Layer 5 of a small transformer language model trained on English Wikipedia (12 layers, counted from 0, width 128).
A neuron's activation on a vector x is GELU(weights . x + bias), where the dot is the dot product.
The model reads these tokens: "7" "8" ")" " but" " ne" "it" "her" " album" " n" "or" " sing" "les" " ch" "art" "ed" " into" " the" " top"

The vector x that enters this layer's MLP at each token. A number n stands for (n - 500) times 0.0089.
0 "7": 380 367 373 595 451 459 540 638 583 662 472 348 428 316 427 581 557 676 515 402 472 354 579 647 478 412 461 622 573 495 710 439 604 561 770 619 608 407 368 417 240 609 660 651 502 577 406 448 709 489 632 317 520 611 623 673 321 559 676 641 671 416 357 681 579 431 628 458 425 568 526 395 645 393 338 484 609 517 569 538 399 315 481 549 545 527 517 390 662 331 336 488 388 540 505 145 424 247 523 509 427 426 519 489 425 558 538 452 596 556 379 499 335 626 646 521 243 402 438 518 330 682 426 564 581 616 538 498
1 "8": 490 446 393 597 504 429 396 630 637 587 509 444 416 258 399 486 509 514 520 397 449 366 577 747 679 448 394 680 623 453 756 446 651 605 762 570 635 490 405 414 355 637 605 616 475 639 372 434 739 428 544 387 447 566 613 596 241 475 673 652 624 336 444 669 408 405 549 418 470 532 644 461 614 490 300 506 567 344 476 509 516 296 519 563 294 472 498 378 650 255 413 576 550 548 466 216 276 285 497 602 622 478 561 524 372 588 568 465 677 492 452 350 379 615 555 551 158 484 440 520 310 759 553 701 546 442 598 440
2 ")": 466 429 452 550 570 395 476 604 624 573 427 397 485 323 449 500 514 509 612 409 486 300 566 727 557 509 351 609 630 506 754 439 671 631 774 637 494 483 432 446 289 619 536 605 385 658 325 412 721 472 615 380 429 532 603 682 211 469 677 615 642 349 436 658 443 460 656 522 477 563 523 421 649 332 349 439 493 363 411 528 545 289 476 498 414 526 471 363 679 320 445 531 548 597 425 192 388 284 461 587 566 385 519 547 409 633 558 417 721 483 499 348 364 661 609 525 175 504 476 536 292 709 499 808 516 507 594 361
3 " but": 523 449 471 494 525 488 431 615 563 588 491 401 334 323 401 502 571 492 713 446 491 368 677 707 690 437 406 549 608 499 753 418 627 666 800 639 521 465 425 409 383 552 655 482 387 599 340 404 707 441 640 374 437 532 678 630 269 415 703 656 524 253 460 718 451 418 614 472 448 586 438 418 654 328 389 491 534 367 471 515 545 284 489 627 462 518 553 447 668 361 466 417 476 631 336 180 352 293 387 586 485 356 582 647 299 604 637 426 589 407 409 414 319 577 646 514 226 469 527 524 282 679 552 694 574 528 550 392
4 " ne": 452 503 450 557 592 541 440 583 575 703 525 422 402 365 418 549 533 508 580 434 550 390 603 678 637 520 418 553 660 552 737 419 629 583 860 561 598 478 434 470 370 590 561 644 466 578 355 457 793 439 582 372 359 431 645 619 242 496 640 601 587 312 431 723 457 372 598 496 449 633 576 445 582 363 336 543 580 364 537 527 420 302 432 610 378 620 468 370 725 319 433 516 579 569 375 234 255 227 397 566 444 320 628 632 138 504 639 482 634 393 509 367 337 457 520 507 170 538 503 531 357 587 478 610 603 475 596 377
5 "it": 510 478 492 484 507 483 451 619 522 617 454 476 533 311 479 535 549 503 605 390 559 287 700 679 787 348 459 519 652 471 720 417 539 631 723 414 566 463 462 402 399 561 645 718 455 612 313 432 774 569 549 380 391 481 591 607 324 433 657 572 658 243 483 582 335 466 640 410 391 657 621 427 477 348 341 416 524 462 595 516 563 316 386 477 382 520 462 418 650 296 519 626 570 477 488 321 279 351 376 513 384 353 589 668 369 521 602 518 758 436 494 415 220 656 611 431 128 468 504 486 473 646 465 702 556 415 663 522
6 "her": 488 460 484 508 561 469 474 538 580 596 536 459 412 329 405 550 490 468 572 472 418 336 660 679 753 440 463 556 635 527 741 459 544 585 868 527 465 472 531 348 332 557 711 560 547 620 340 379 708 467 612 447 447 489 711 466 205 435 664 611 599 226 410 614 372 416 596 404 448 591 540 390 529 435 337 381 495 365 518 556 568 424 444 582 501 487 660 359 637 266 507 504 659 472 483 208 269 323 453 617 538 377 585 659 218 569 630 534 618 451 490 412 302 636 645 469 141 588 446 547 377 591 454 640 602 378 621 467
7 " album": 508 555 455 544 551 449 527 563 531 580 530 315 322 321 387 481 545 527 693 420 508 326 681 697 584 408 323 586 629 575 750 484 628 626 742 610 494 529 443 400 383 605 654 514 505 673 297 512 665 402 631 427 504 500 738 583 218 438 665 629 682 305 396 648 348 440 629 439 424 539 490 422 586 443 375 473 463 351 423 558 562 351 409 617 428 398 509 359 685 300 477 597 522 563 521 216 170 209 432 563 521 204 612 585 368 546 585 435 557 459 361 464 357 598 650 560 208 530 512 512 440 685 525 780 494 547 547 436
8 " n": 492 513 468 596 595 477 435 603 551 585 465 319 428 350 490 531 461 515 599 426 552 351 718 687 570 399 242 604 707 563 730 442 604 524 817 577 600 476 487 447 346 627 612 610 445 622 371 468 752 495 583 389 403 465 711 605 163 519 620 578 735 288 434 747 474 439 620 449 430 550 546 358 579 342 355 535 475 344 501 509 496 294 461 611 437 544 437 417 707 338 477 578 641 509 420 254 342 181 462 529 494 333 719 642 281 504 556 516 609 421 414 444 292 568 593 579 195 443 468 440 334 558 573 663 398 497 513 491
9 "or": 514 446 471 574 521 453 413 619 609 629 406 342 567 276 471 531 486 557 536 445 469 310 667 634 695 360 436 552 672 498 809 473 496 654 817 492 500 420 484 437 371 525 632 600 363 624 486 497 757 489 585 439 366 551 609 572 272 429 670 571 596 284 386 719 369 464 495 440 429 619 637 379 593 379 330 498 608 387 542 516 412 326 473 499 473 520 492 359 668 291 481 608 718 540 437 274 355 276 414 571 661 296 696 595 226 565 573 534 561 286 426 393 308 650 621 511 235 508 408 581 386 647 539 735 429 485 547 516
10 " sing": 531 553 406 634 571 424 493 564 512 706 603 375 324 361 361 442 516 527 663 347 571 466 747 627 601 458 291 552 613 539 673 394 527 563 722 581 515 470 463 399 348 574 684 592 381 715 375 527 694 421 602 393 392 503 617 565 266 471 737 573 686 228 358 737 363 498 618 428 452 564 495 377 554 391 327 436 570 437 425 521 599 318 435 662 369 478 506 424 641 307 417 581 629 600 505 239 232 264 456 550 513 250 561 571 301 619 613 473 586 435 364 464 375 491 669 541 178 454 543 485 415 615 588 827 493 483 534 550
11 "les": 474 517 426 564 481 437 556 550 627 597 566 291 372 339 435 489 562 494 625 330 485 359 693 619 678 406 351 563 732 531 736 397 555 690 823 488 524 484 540 448 432 561 535 467 502 684 375 408 748 463 662 470 437 521 672 579 239 483 686 599 730 295 302 763 373 404 577 382 518 550 558 480 820 344 369 415 427 312 400 528 602 333 452 575 416 505 443 456 671 264 465 626 475 522 495 281 304 317 515 598 556 319 551 576 278 582 577 439 603 385 391 471 365 592 583 603 199 457 431 523 357 619 529 638 492 540 531 459
12 " ch": 533 518 437 618 575 480 415 523 626 661 513 297 362 397 389 437 570 480 618 371 510 366 742 692 600 524 277 579 614 554 704 406 604 597 859 558 488 426 478 469 383 591 658 674 404 684 383 367 737 456 689 391 522 486 659 662 241 392 700 595 682 342 316 762 434 350 607 474 437 569 485 406 603 436 394 548 534 374 531 406 559 297 510 592 384 529 445 380 597 333 396 587 512 479 316 296 225 254 455 608 587 288 521 611 268 560 580 534 593 496 356 450 411 729 565 496 226 514 509 467 273 584 557 600 470 539 499 419
13 "art": 487 537 499 613 524 410 492 556 516 549 600 380 428 428 352 471 542 454 683 367 568 322 693 620 589 376 388 699 648 553 706 483 430 675 706 563 483 553 486 415 420 557 595 737 481 691 346 420 771 467 607 467 518 553 647 681 261 409 699 585 768 236 370 588 342 436 651 504 406 555 542 410 672 486 393 430 449 334 362 522 477 362 437 674 330 435 439 362 670 281 342 534 419 549 489 252 388 264 429 626 539 199 592 536 268 600 635 450 571 412 354 466 305 641 615 532 215 616 508 474 435 649 551 703 451 509 536 469
14 "ed": 440 588 487 579 473 434 472 625 616 540 622 324 340 379 352 454 620 486 669 338 515 287 714 650 714 444 318 598 665 464 778 350 604 529 752 639 455 548 428 370 340 518 618 676 458 641 401 363 726 429 704 488 440 545 613 586 190 465 667 552 691 244 294 655 409 368 614 460 460 587 538 408 662 460 328 424 454 382 543 515 527 348 465 618 437 441 509 364 655 345 429 494 488 558 453 309 322 289 402 669 511 383 551 610 295 647 552 468 568 406 448 462 462 670 531 537 161 508 479 517 397 602 618 698 497 557 458 517
15 " into": 466 539 496 556 537 431 441 593 579 606 517 226 397 355 389 453 595 485 695 307 566 321 719 767 638 420 395 555 636 514 737 395 645 571 825 603 609 543 512 422 334 541 609 661 525 583 352 516 751 455 675 430 464 518 646 582 232 409 621 555 634 246 342 690 473 388 620 484 536 578 547 411 525 372 362 437 491 376 413 442 494 378 440 589 528 585 498 427 680 340 422 515 515 533 456 270 280 302 469 610 349 304 479 657 237 612 576 429 633 489 429 464 370 577 625 518 162 542 437 471 398 680 514 739 493 496 472 424
16 " the": 537 408 532 628 595 444 487 608 555 588 530 402 393 321 439 413 640 508 642 325 493 329 674 745 703 418 376 556 553 471 757 379 611 653 792 597 631 505 467 499 363 557 613 590 531 604 350 483 711 445 661 440 478 515 663 525 196 474 618 556 618 269 374 674 417 411 561 578 500 580 561 380 547 360 402 494 484 279 547 455 434 401 503 585 463 565 464 427 668 282 409 591 494 525 459 129 310 281 510 559 349 419 575 633 288 554 585 442 503 466 359 424 398 597 665 569 206 523 449 519 370 646 585 783 414 455 463 549
17 " top": 554 654 485 583 550 426 536 476 494 638 597 353 402 415 415 452 596 535 663 393 610 312 660 647 757 473 366 609 564 476 742 371 520 627 878 579 619 597 440 481 367 572 636 638 538 617 357 487 749 516 635 376 510 509 577 587 130 389 628 546 594 356 343 651 472 442 529 508 441 586 508 379 580 395 336 497 408 259 516 475 481 426 500 584 470 528 498 356 693 284 539 607 501 463 499 250 23 295 416 471 416 265 598 574 319 535 495 479 593 400 414 497 350 582 581 564 195 518 414 559 392 643 521 790 550 500 436 536

Each question shows the input weights of one neuron of the MLP. A number n stands for (n - 500) times 0.0026.

n457 (bias -0.084): 497 537 531 484 478 514 577 478 498 476 530 472 516 502 411 596 585 437 488 546 502 444 519 479 462 500 737 502 439 383 593 481 472 439 553 705 454 468 561 605 521 396 659 354 392 410 482 384 567 627 720 391 466 442 407 500 590 556 613 565 379 520 533 522 520 443 605 428 450 495 586 364 549 392 489 579 466 706 486 354 411 518 536 471 411 502 444 510 428 520 472 517 449 378 517 453 556 516 423 596 524 577 552 375 582 410 513 417 453 519 642 498 497 531 541 244 492 595 547 416 534 523 498 473 541 310 628 574
On which two tokens does it fire most, strongest first? 0 "7", 5 "it"

n402 (bias -0.172): 460 573 502 521 533 613 437 484 458 567 485 461 483 410 567 635 507 488 647 387 537 455 377 614 540 618 556 479 462 486 624 431 455 513 403 495 484 402 477 386 552 479 574 471 548 462 537 578 540 528 685 488 353 466 493 419 432 570 545 561 586 615 491 484 481 429 374 709 516 604 445 478 431 557 462 489 548 500 583 509 545 547 575 390 456 528 536 446 548 567 458 565 521 453 578 478 472 502 435 297 619 513 399 470 449 527 576 556 590 398 388 527 535 431 493 385 666 549 419 487 628 464 459 291 434 409 600 436
On which token does it fire most, and how strongly? 4 " ne", at about 0.2

n273 (bias -0.195): 717 419 332 475 652 474 580 511 486 537 611 582 533 447 399 612 513 558 508 449 412 660 415 444 497 401 416 442 336 390 644 537 531 469 542 427 403 541 411 497 612 556 526 401 486 639 472 326 453 610 494 432 375 572 470 484 688 513 556 517 543 614 591 529 578 516 495 357 429 559 484 312 429 408 388 604 781 591 460 445 449 570 424 513 487 658 516 506 482 561 492 550 706 538 468 298 540 420 580 645 462 654 495 435 646 402 421 483 407 402 628 406 406 564 466 432 585 605 475 562 471 603 468 480 457 524 595 468
On which three tokens does it fire most, strongest first? 0 "7", 9 "or", 1 "8"

n33 (bias -0.142): 462 400 453 419 466 518 546 464 483 538 400 533 481 470 440 510 496 579 494 373 529 517 462 468 530 515 487 513 555 466 628 548 650 461 547 394 422 564 390 462 498 408 461 619 628 502 527 564 493 622 626 411 390 474 486 559 475 563 579 458 492 582 541 490 475 585 482 480 514 504 488 530 364 570 551 467 447 544 476 529 502 464 438 472 352 438 348 437 288 543 602 556 539 508 542 504 523 589 433 469 545 458 550 502 519 514 594 448 571 617 639 478 458 635 442 589 486 564 591 415 597 414 651 513 455 473 526 496
On which token does it fire most, and how strongly? 5 "it", at about 2.4

n268 (bias -0.243): 484 560 446 527 547 381 595 416 515 327 498 561 566 426 535 545 485 487 476 440 487 373 459 663 391 490 525 446 384 578 445 585 382 400 474 497 465 528 478 383 434 565 547 430 450 605 561 583 413 465 492 481 428 421 658 537 503 614 360 559 498 460 467 617 457 555 452 412 693 639 457 507 513 457 615 372 535 503 594 551 669 551 689 505 529 480 564 451 481 300 488 581 367 465 520 588 533 460 493 547 575 262 486 410 548 529 464 611 354 616 444 423 590 495 693 540 497 488 533 541 366 433 413 405 540 622 362 519
It fires most on token 7 " album"

n424 (bias -0.057): 507 612 578 568 451 575 584 502 466 597 414 438 519 524 482 599 493 396 578 523 500 523 567 519 336 504 424 392 600 502 564 388 624 401 459 530 531 491 609 509 384 518 484 487 502 426 601 452 577 352 555 431 597 398 445 498 507 412 524 563 520 586 420 599 493 629 364 590 517 400 529 401 460 599 522 449 555 572 409 525 476 477 466 385 599 504 591 609 514 559 409 437 486 533 494 544 593 481 515 475 441 504 381 467 623 611 345 495 567 621 522 498 412 683 461 531 485 515 547 593 481 557 513 465 559 425 580 506
On which token does it fire most, and how strongly? 0 "7", at about 1.4

n235 (bias -0.070): 544 539 580 590 274 610 573 456 580 408 578 598 502 683 480 552 561 474 550 383 438 472 578 517 335 492 489 528 385 544 477 587 401 486 503 515 421 587 434 487 474 528 518 350 445 399 543 554 541 488 464 546 465 537 488 490 462 641 476 636 471 574 502 430 447 542 526 476 473 546 475 401 346 644 337 575 522 455 490 643 495 571 435 464 391 572 512 503 478 439 438 490 428 537 435 552 533 470 444 502 406 352 240 438 699 601 387 440 625 444 519 426 477 713 471 378 533 548 577 564 325 560 532 616 554 530 484 435
It fires most on token 2 ")"

n191 (bias -0.235): 406 629 527 624 645 510 478 592 562 478 488 431 428 358 623 629 505 305 595 503 543 492 489 438 473 405 458 474 451 513 608 384 518 447 516 589 535 510 523 680 504 592 519 519 441 458 565 538 500 364 448 585 435 592 523 473 451 416 558 446 505 505 551 542 513 401 466 554 525 521 419 421 396 672 573 482 440 513 575 602 406 279 615 515 432 469 684 331 511 530 536 487 471 488 445 678 777 486 537 398 528 554 490 485 485 522 445 519 500 666 465 480 541 359 360 403 489 436 561 466 417 514 455 393 354 490 532 660
It fires most on token 8 " n"

n495 (bias -0.140): 508 492 377 430 517 493 408 465 528 420 413 445 478 460 469 505 540 459 605 503 474 489 329 540 428 523 437 635 474 545 491 433 568 527 634 537 477 589 444 557 509 703 671 394 400 489 599 375 386 495 608 486 511 467 260 563 570 430 327 547 447 556 490 647 503 438 473 542 567 471 431 458 462 505 423 567 586 660 455 595 358 387 522 665 578 564 548 623 397 332 517 510 580 479 320 544 598 608 555 564 615 577 584 566 342 393 532 298 427 614 485 490 672 443 468 441 586 485 495 512 452 401 470 509 673 561 573 478
It fires most on token 3 " but"

n453 (bias -0.170): 559 591 405 536 478 471 401 519 415 488 514 535 654 539 376 599 566 526 476 557 639 490 598 570 627 448 466 417 530 531 429 457 447 578 442 442 373 453 532 365 638 508 397 638 453 394 407 565 522 491 505 505 616 670 567 634 457 479 176 528 485 683 448 572 442 614 458 450 411 614 540 507 651 510 426 458 466 417 621 438 444 574 524 515 521 396 490 421 416 468 519 660 608 309 442 521 502 500 648 488 510 522 417 409 462 474 556 631 542 580 365 515 455 452 512 515 558 467 463 481 433 422 476 464 638 630 516 514
On which token does it fire most, and how strongly? 17 " top", at about 0.43

n425 (bias -0.105): 471 513 472 542 422 505 505 542 508 428 515 531 522 575 472 508 425 440 595 521 577 626 500 554 625 567 449 505 469 313 362 374 505 517 427 673 505 574 482 410 553 571 420 591 536 604 446 466 528 541 321 497 421 578 385 635 624 575 319 544 621 337 464 361 487 582 708 537 564 393 543 376 533 500 545 582 515 485 563 446 585 571 495 555 466 709 427 377 375 524 524 497 315 481 403 447 602 690 545 488 363 475 490 480 363 478 487 554 442 488 418 485 362 619 512 687 560 358 433 510 559 585 573 446 576 601 511 465
On which token does it fire most, and how strongly? 13 "art", at about 0.58

n423 (bias -0.036): 416 466 403 584 537 502 394 376 585 500 586 621 443 487 452 718 498 450 468 519 586 342 490 627 417 555 514 413 452 458 381 548 454 481 495 655 504 421 491 431 455 458 500 513 672 542 537 564 623 426 481 524 531 493 471 498 484 551 549 456 522 626 654 436 459 539 560 443 382 519 590 586 536 675 367 482 484 525 500 564 350 458 480 440 494 425 529 537 451 645 483 475 477 604 520 560 537 421 630 401 583 449 526 406 475 413 535 395 511 496 504 542 502 577 533 471 475 643 323 550 569 588 571 465 462 507 526 605
On which three tokens does it fire most, strongest first? 0 "7", 1 "8", 13 "art"

n60 (bias -0.055): 468 492 484 546 454 438 530 511 520 811 727 605 432 511 427 481 418 542 473 328 525 658 584 327 427 376 601 477 554 549 490 503 563 378 709 440 627 428 619 531 580 238 270 540 486 427 491 542 603 563 520 551 437 541 492 530 577 421 384 582 560 662 497 386 508 506 437 481 489 417 572 668 589 419 636 363 597 472 579 584 429 391 497 475 431 497 675 431 543 448 707 514 422 446 326 471 566 442 456 474 456 527 428 561 537 649 532 435 473 416 375 679 494 503 476 534 646 470 545 521 380 585 500 513 619 447 473 492
It fires most on token 11 "les"

n231 (bias -0.072): 471 467 512 578 664 564 554 547 561 385 418 509 443 512 442 561 405 379 481 569 492 367 350 502 317 497 472 592 404 388 468 505 497 385 217 651 490 601 548 536 469 492 558 468 584 532 495 288 379 507 685 516 549 550 477 522 505 471 511 515 530 455 409 552 564 475 608 345 382 370 472 458 533 442 551 341 685 382 555 444 490 661 468 399 585 584 428 448 536 512 560 551 490 493 596 534 513 417 594 620 676 406 393 525 462 473 440 545 512 452 641 498 492 539 591 571 435 502 434 633 542 540 522 519 344 588 446 524
On which two tokens does it fire most, strongest first? 2 ")", 14 "ed"

n143 (bias 0.031): 547 441 444 466 495 511 502 558 529 640 452 492 603 509 414 616 648 454 540 388 555 500 521 456 534 511 677 442 498 617 568 551 587 436 547 662 478 507 502 642 719 457 327 414 557 388 460 459 505 545 514 491 507 472 500 521 569 500 505 489 610 598 577 483 465 347 486 460 464 511 474 515 552 439 507 583 610 427 449 458 427 536 456 547 440 559 457 525 517 474 417 480 572 492 607 595 439 603 545 465 543 396 481 485 449 489 471 445 490 572 449 334 453 517 428 596 495 557 474 525 619 421 431 548 405 478 463 337
It fires most on token 4 " ne"

n399 (bias -0.063): 521 460 616 376 594 520 347 530 375 485 483 481 545 525 536 422 331 559 469 403 632 518 457 632 398 686 514 426 442 578 567 498 601 546 604 445 383 500 527 400 555 716 471 561 594 455 469 469 486 457 396 435 487 475 487 381 554 505 718 369 570 614 642 466 428 330 469 561 642 285 515 414 548 477 494 353 502 628 537 441 475 539 539 409 539 535 698 497 448 406 483 559 432 465 421 502 584 452 579 474 327 517 500 535 390 559 542 529 457 555 465 522 446 466 547 444 548 626 396 469 564 502 617 481 435 332 377 539
On which three tokens does it fire most, strongest first? 16 " the", 15 " into", 6 "her"

n392 (bias -0.057): 484 410 507 524 709 515 465 409 480 399 502 654 506 489 600 361 472 505 365 581 553 420 429 597 498 580 480 482 473 493 436 470 518 555 518 541 581 518 509 581 556 420 498 625 431 440 595 525 526 527 500 486 476 396 462 528 574 561 440 505 487 418 601 440 401 480 366 599 431 705 538 692 480 551 478 613 489 404 541 587 450 436 425 582 570 584 602 486 587 547 485 491 495 429 582 359 450 654 517 426 537 455 502 571 581 511 352 584 428 393 442 441 523 487 521 518 448 445 487 443 344 504 415 504 577 467 509 504
On which two tokens does it fire most, strongest first? 4 " ne", 16 " the"

n184 (bias -0.179): 491 386 494 508 572 661 559 579 520 453 454 694 452 607 647 426 497 546 437 362 667 441 358 367 425 471 503 619 534 494 530 572 468 206 462 382 525 500 591 523 643 453 470 563 460 437 439 414 606 398 550 596 613 618 348 311 552 408 634 506 542 595 726 469 529 535 429 614 519 529 534 578 460 349 436 598 494 497 416 491 452 356 461 520 555 440 503 570 491 272 522 642 631 553 450 492 533 397 444 444 554 665 280 603 314 528 595 482 585 519 531 681 304 503 442 477 433 409 488 412 515 542 460 437 318 443 543 636
On which token does it fire most, and how strongly? 5 "it", at about 0.6

n271 (bias -0.098): 549 484 531 422 630 423 558 520 433 526 461 581 438 631 475 418 466 394 578 524 521 413 688 685 399 514 591 461 374 411 385 683 556 528 470 446 430 328 451 535 498 488 426 489 609 498 465 524 530 506 479 578 524 507 443 493 491 478 453 574 511 566 511 555 422 562 474 573 385 675 511 500 357 432 528 582 513 466 404 667 551 549 480 496 452 575 636 377 418 588 491 378 359 490 513 478 433 429 429 625 419 484 633 525 396 535 495 438 487 502 407 415 384 411 520 402 551 539 498 467 545 460 507 448 464 574 486 599
It fires most on token 13 "art"

n202 (bias -0.188): 500 447 660 456 685 535 455 545 503 485 406 428 411 555 451 576 565 484 661 476 408 542 648 552 416 593 639 490 399 545 523 478 490 570 466 495 513 508 482 528 458 432 455 493 510 375 458 435 409 608 634 685 492 540 480 450 544 285 620 399 518 316 609 480 674 428 560 554 450 361 628 505 355 678 653 380 535 322 465 518 580 544 520 450 498 441 422 529 433 369 507 454 516 458 463 488 640 524 650 455 317 512 426 558 433 327 421 395 536 539 555 545 310 502 450 546 597 458 446 466 540 512 472 528 606 533 503 537
It fires most on token 15 " into"

n48 (bias -0.102): 356 753 572 438 497 458 489 484 522 598 508 482 443 479 522 732 522 555 542 434 423 401 624 604 505 616 550 450 412 325 267 612 575 378 466 427 646 533 422 556 505 418 311 403 533 580 403 505 446 490 613 485 401 723 516 425 547 648 557 589 532 505 518 529 519 429 420 444 689 573 470 386 284 639 339 308 435 519 476 337 444 469 571 460 605 508 508 565 530 369 560 555 577 472 492 625 529 381 519 444 397 631 513 473 458 463 469 523 615 451 532 408 363 428 471 440 625 629 552 424 497 424 613 558 606 530 422 561
It fires most on token 15 " into"

n481 (bias -0.074): 528 559 572 498 390 432 533 491 569 365 509 472 378 500 518 436 349 534 504 524 335 484 441 540 487 505 591 405 586 361 369 504 500 545 547 413 529 584 547 505 530 441 619 493 473 633 461 545 470 397 493 532 517 529 530 522 546 340 505 532 392 315 574 411 433 521 638 403 396 666 429 447 491 523 462 596 401 509 652 521 576 491 403 522 572 322 529 526 388 428 478 555 566 565 540 656 480 638 580 438 584 571 526 536 509 443 357 461 548 483 502 430 591 489 555 438 403 515 431 489 368 422 464 490 595 550 541 509
On which token does it fire most, and how strongly? 6 "her", at about 1.6

n135 (bias -0.112): 490 474 647 535 394 474 450 528 547 441 424 609 603 512 522 379 502 585 380 556 576 558 385 521 456 544 537 360 583 528 508 552 530 491 602 415 371 309 488 537 436 618 313 377 476 604 478 521 413 402 445 492 417 450 442 455 483 337 421 451 529 529 429 613 470 371 378 502 528 507 597 601 495 514 317 600 464 669 500 546 566 460 486 552 556 510 562 547 468 528 576 544 525 388 472 429 661 580 571 561 551 514 537 628 407 566 368 515 512 654 479 653 488 488 592 471 376 612 456 569 559 471 555 598 644 577 441 479
It fires most on token 9 "or"

n201 (bias -0.165): 446 544 533 563 423 518 606 429 403 294 576 512 534 584 307 603 686 494 572 535 448 473 525 450 542 435 403 474 577 642 366 568 444 603 684 386 551 518 492 429 518 457 462 522 464 543 608 673 461 607 393 517 594 602 536 553 513 529 604 516 490 606 313 503 508 552 387 377 392 567 531 495 575 577 558 290 431 414 365 628 460 373 435 487 542 443 642 622 571 470 507 280 452 357 449 436 568 510 644 541 428 434 550 474 579 618 505 434 424 495 437 508 516 414 342 482 523 577 555 527 595 574 398 538 518 508 541 412
On which three tokens does it fire most, strongest first? 13 "art", 11 "les", 7 " album"

n439 (bias -0.131): 633 575 626 535 599 554 469 443 621 347 627 511 381 548 537 403 467 557 646 419 585 450 521 597 371 382 564 636 457 540 405 597 443 445 517 475 574 401 399 490 449 523 558 451 580 467 530 484 579 539 462 448 547 493 379 438 616 383 415 604 510 519 629 576 502 563 576 389 453 532 417 370 476 502 595 281 507 382 593 578 275 333 456 457 553 456 598 507 550 528 472 495 571 431 507 539 483 470 452 620 389 457 411 570 515 439 508 590 456 560 381 483 559 450 318 403 478 390 456 572 513 421 459 509 428 500 503 528
On which three tokens does it fire most, strongest first? 15 " into", 17 " top", 8 " n"

n262 (bias -0.127): 505 444 463 438 430 569 418 632 459 401 473 555 579 323 582 543 487 505 619 428 477 545 645 579 505 508 530 412 474 637 307 223 640 452 411 474 374 437 384 521 524 479 707 476 503 399 604 486 497 522 610 593 516 525 294 513 422 440 342 583 548 533 512 693 464 324 606 525 574 521 431 520 462 465 574 510 508 515 572 479 575 531 431 532 619 513 393 581 489 518 461 389 587 467 485 471 444 514 532 367 563 376 546 464 655 468 555 473 565 539 609 412 627 537 297 500 545 456 385 590 369 505 590 442 470 467 519 475
It fires most on token 12 " ch"

n257 (bias -0.128): 481 544 477 422 508 594 462 373 444 368 439 535 548 362 509 417 464 407 434 425 542 452 498 504 480 626 607 610 436 739 558 502 559 397 538 498 411 516 550 556 587 457 522 411 484 425 542 387 447 552 593 385 606 473 488 470 570 596 477 655 539 546 498 403 533 405 559 475 473 557 415 606 578 373 379 477 383 563 548 421 495 531 513 468 526 616 443 441 558 346 447 591 502 496 588 487 427 515 389 614 663 640 487 424 678 469 524 532 599 542 489 445 615 378 556 405 513 556 481 568 430 513 427 496 440 424 603 462
It fires most on token 2 ")"

n386 (bias -0.159): 402 440 407 414 569 587 590 581 503 558 540 481 521 473 439 330 517 521 474 364 515 619 398 580 362 556 666 546 498 474 284 568 503 526 665 655 428 563 584 548 515 640 403 502 495 571 454 618 563 625 327 635 497 461 548 534 528 583 546 418 436 447 562 466 362 490 486 510 597 420 467 351 538 445 436 503 527 421 488 444 534 415 495 564 644 613 515 559 607 453 390 543 516 493 446 533 467 616 529 488 458 549 423 468 482 354 420 495 614 519 473 559 707 429 420 759 316 459 515 500 416 449 545 376 537 458 383 522
On which three tokens does it fire most, strongest first? 4 " ne", 15 " into", 11 "les"

n21 (bias -0.103): 619 596 500 550 454 254 523 585 521 640 485 478 544 482 550 576 505 520 482 437 569 676 607 395 371 439 502 345 468 725 762 640 470 510 543 516 464 524 368 484 596 665 593 470 381 489 516 455 391 540 465 582 601 590 421 585 487 610 428 580 500 542 468 423 460 487 415 482 441 524 474 597 747 395 585 408 482 540 575 280 428 398 556 449 395 484 307 540 520 494 553 545 465 493 526 470 560 545 464 356 584 521 629 382 487 406 381 494 400 348 402 568 511 400 523 592 523 578 590 555 492 512 451 406 557 510 531 469
On which three tokens does it fire most, strongest first? 11 "les", 9 "or", 0 "7"

n211 (bias -0.067): 727 537 587 371 549 466 582 518 493 530 509 509 417 484 465 439 475 475 620 585 371 543 568 477 459 573 528 493 532 394 709 461 588 584 346 534 555 523 396 460 480 510 488 451 530 519 462 515 426 522 628 518 575 548 463 463 586 593 505 450 525 493 544 470 654 582 445 520 482 642 516 564 491 488 425 603 371 410 514 429 377 490 397 351 406 423 495 622 314 273 431 498 345 526 525 418 478 557 569 480 391 530 478 344 488 557 606 539 549 604 564 484 490 343 514 554 586 496 505 380 527 491 588 476 526 361 394 511
It fires most on token 16 " the"

n185 (bias -0.142): 487 512 493 511 481 526 635 573 570 452 387 400 507 466 500 339 598 352 330 386 485 597 428 579 555 567 498 540 411 518 699 531 533 437 510 523 603 478 596 550 610 661 484 476 480 389 588 547 427 470 513 570 632 473 473 541 533 493 443 447 568 577 472 353 291 495 458 493 502 233 411 488 522 387 404 475 485 565 425 680 473 541 524 473 413 386 425 391 543 416 415 653 485 511 471 498 563 463 670 521 552 657 533 498 440 682 579 524 439 650 536 471 510 379 510 562 555 498 535 580 422 420 471 532 387 456 500 608
On which two tokens does it fire most, strongest first? 1 "8", 16 " the"

n499 (bias -0.156): 331 467 554 461 471 544 622 366 495 386 480 509 441 493 488 399 498 449 456 648 322 344 441 484 382 580 426 505 400 433 544 500 662 432 636 490 419 404 595 488 571 505 605 594 575 435 546 559 550 599 433 484 526 481 644 479 383 509 495 507 465 522 484 640 500 435 443 488 514 488 476 624 582 435 569 565 441 619 472 442 537 478 391 728 475 454 578 498 390 682 486 568 428 604 413 411 460 566 594 415 443 612 567 533 549 465 488 379 438 582 533 509 705 378 609 471 484 542 411 509 384 460 464 533 426 424 490 461
It fires most on token 16 " the"

n492 (bias -0.084): 449 425 479 626 477 621 525 470 572 562 522 602 460 532 479 563 521 465 264 389 481 456 432 539 500 505 528 543 417 519 400 431 421 442 440 420 488 606 498 615 570 415 429 489 580 532 531 496 597 549 561 518 362 542 655 544 452 636 436 646 458 495 435 468 641 566 346 479 468 553 582 530 580 453 547 564 493 438 528 472 564 553 464 422 408 564 523 481 706 437 522 498 473 478 406 451 395 569 463 336 444 404 369 455 596 489 590 483 498 498 438 523 493 422 397 592 550 672 578 437 567 598 711 435 512 435 460 400
On which two tokens does it fire most, strongest first? 4 " ne", 17 " top"

n373 (bias -0.168): 647 571 584 602 470 446 467 606 517 405 488 532 622 401 416 505 512 393 313 405 515 576 289 479 441 480 556 602 459 480 576 421 482 465 576 482 515 573 413 493 479 604 551 500 488 405 577 507 431 544 525 484 440 385 431 486 453 437 631 557 502 728 710 416 423 702 533 445 395 608 559 457 390 632 358 579 500 468 478 522 557 676 365 402 526 517 599 520 591 589 418 431 515 577 459 484 421 431 517 441 612 421 500 549 679 455 465 585 617 644 488 396 440 426 552 549 443 526 424 540 546 459 471 525 519 512 529 543
On which token does it fire most, and how strongly? 1 "8", at about 0.64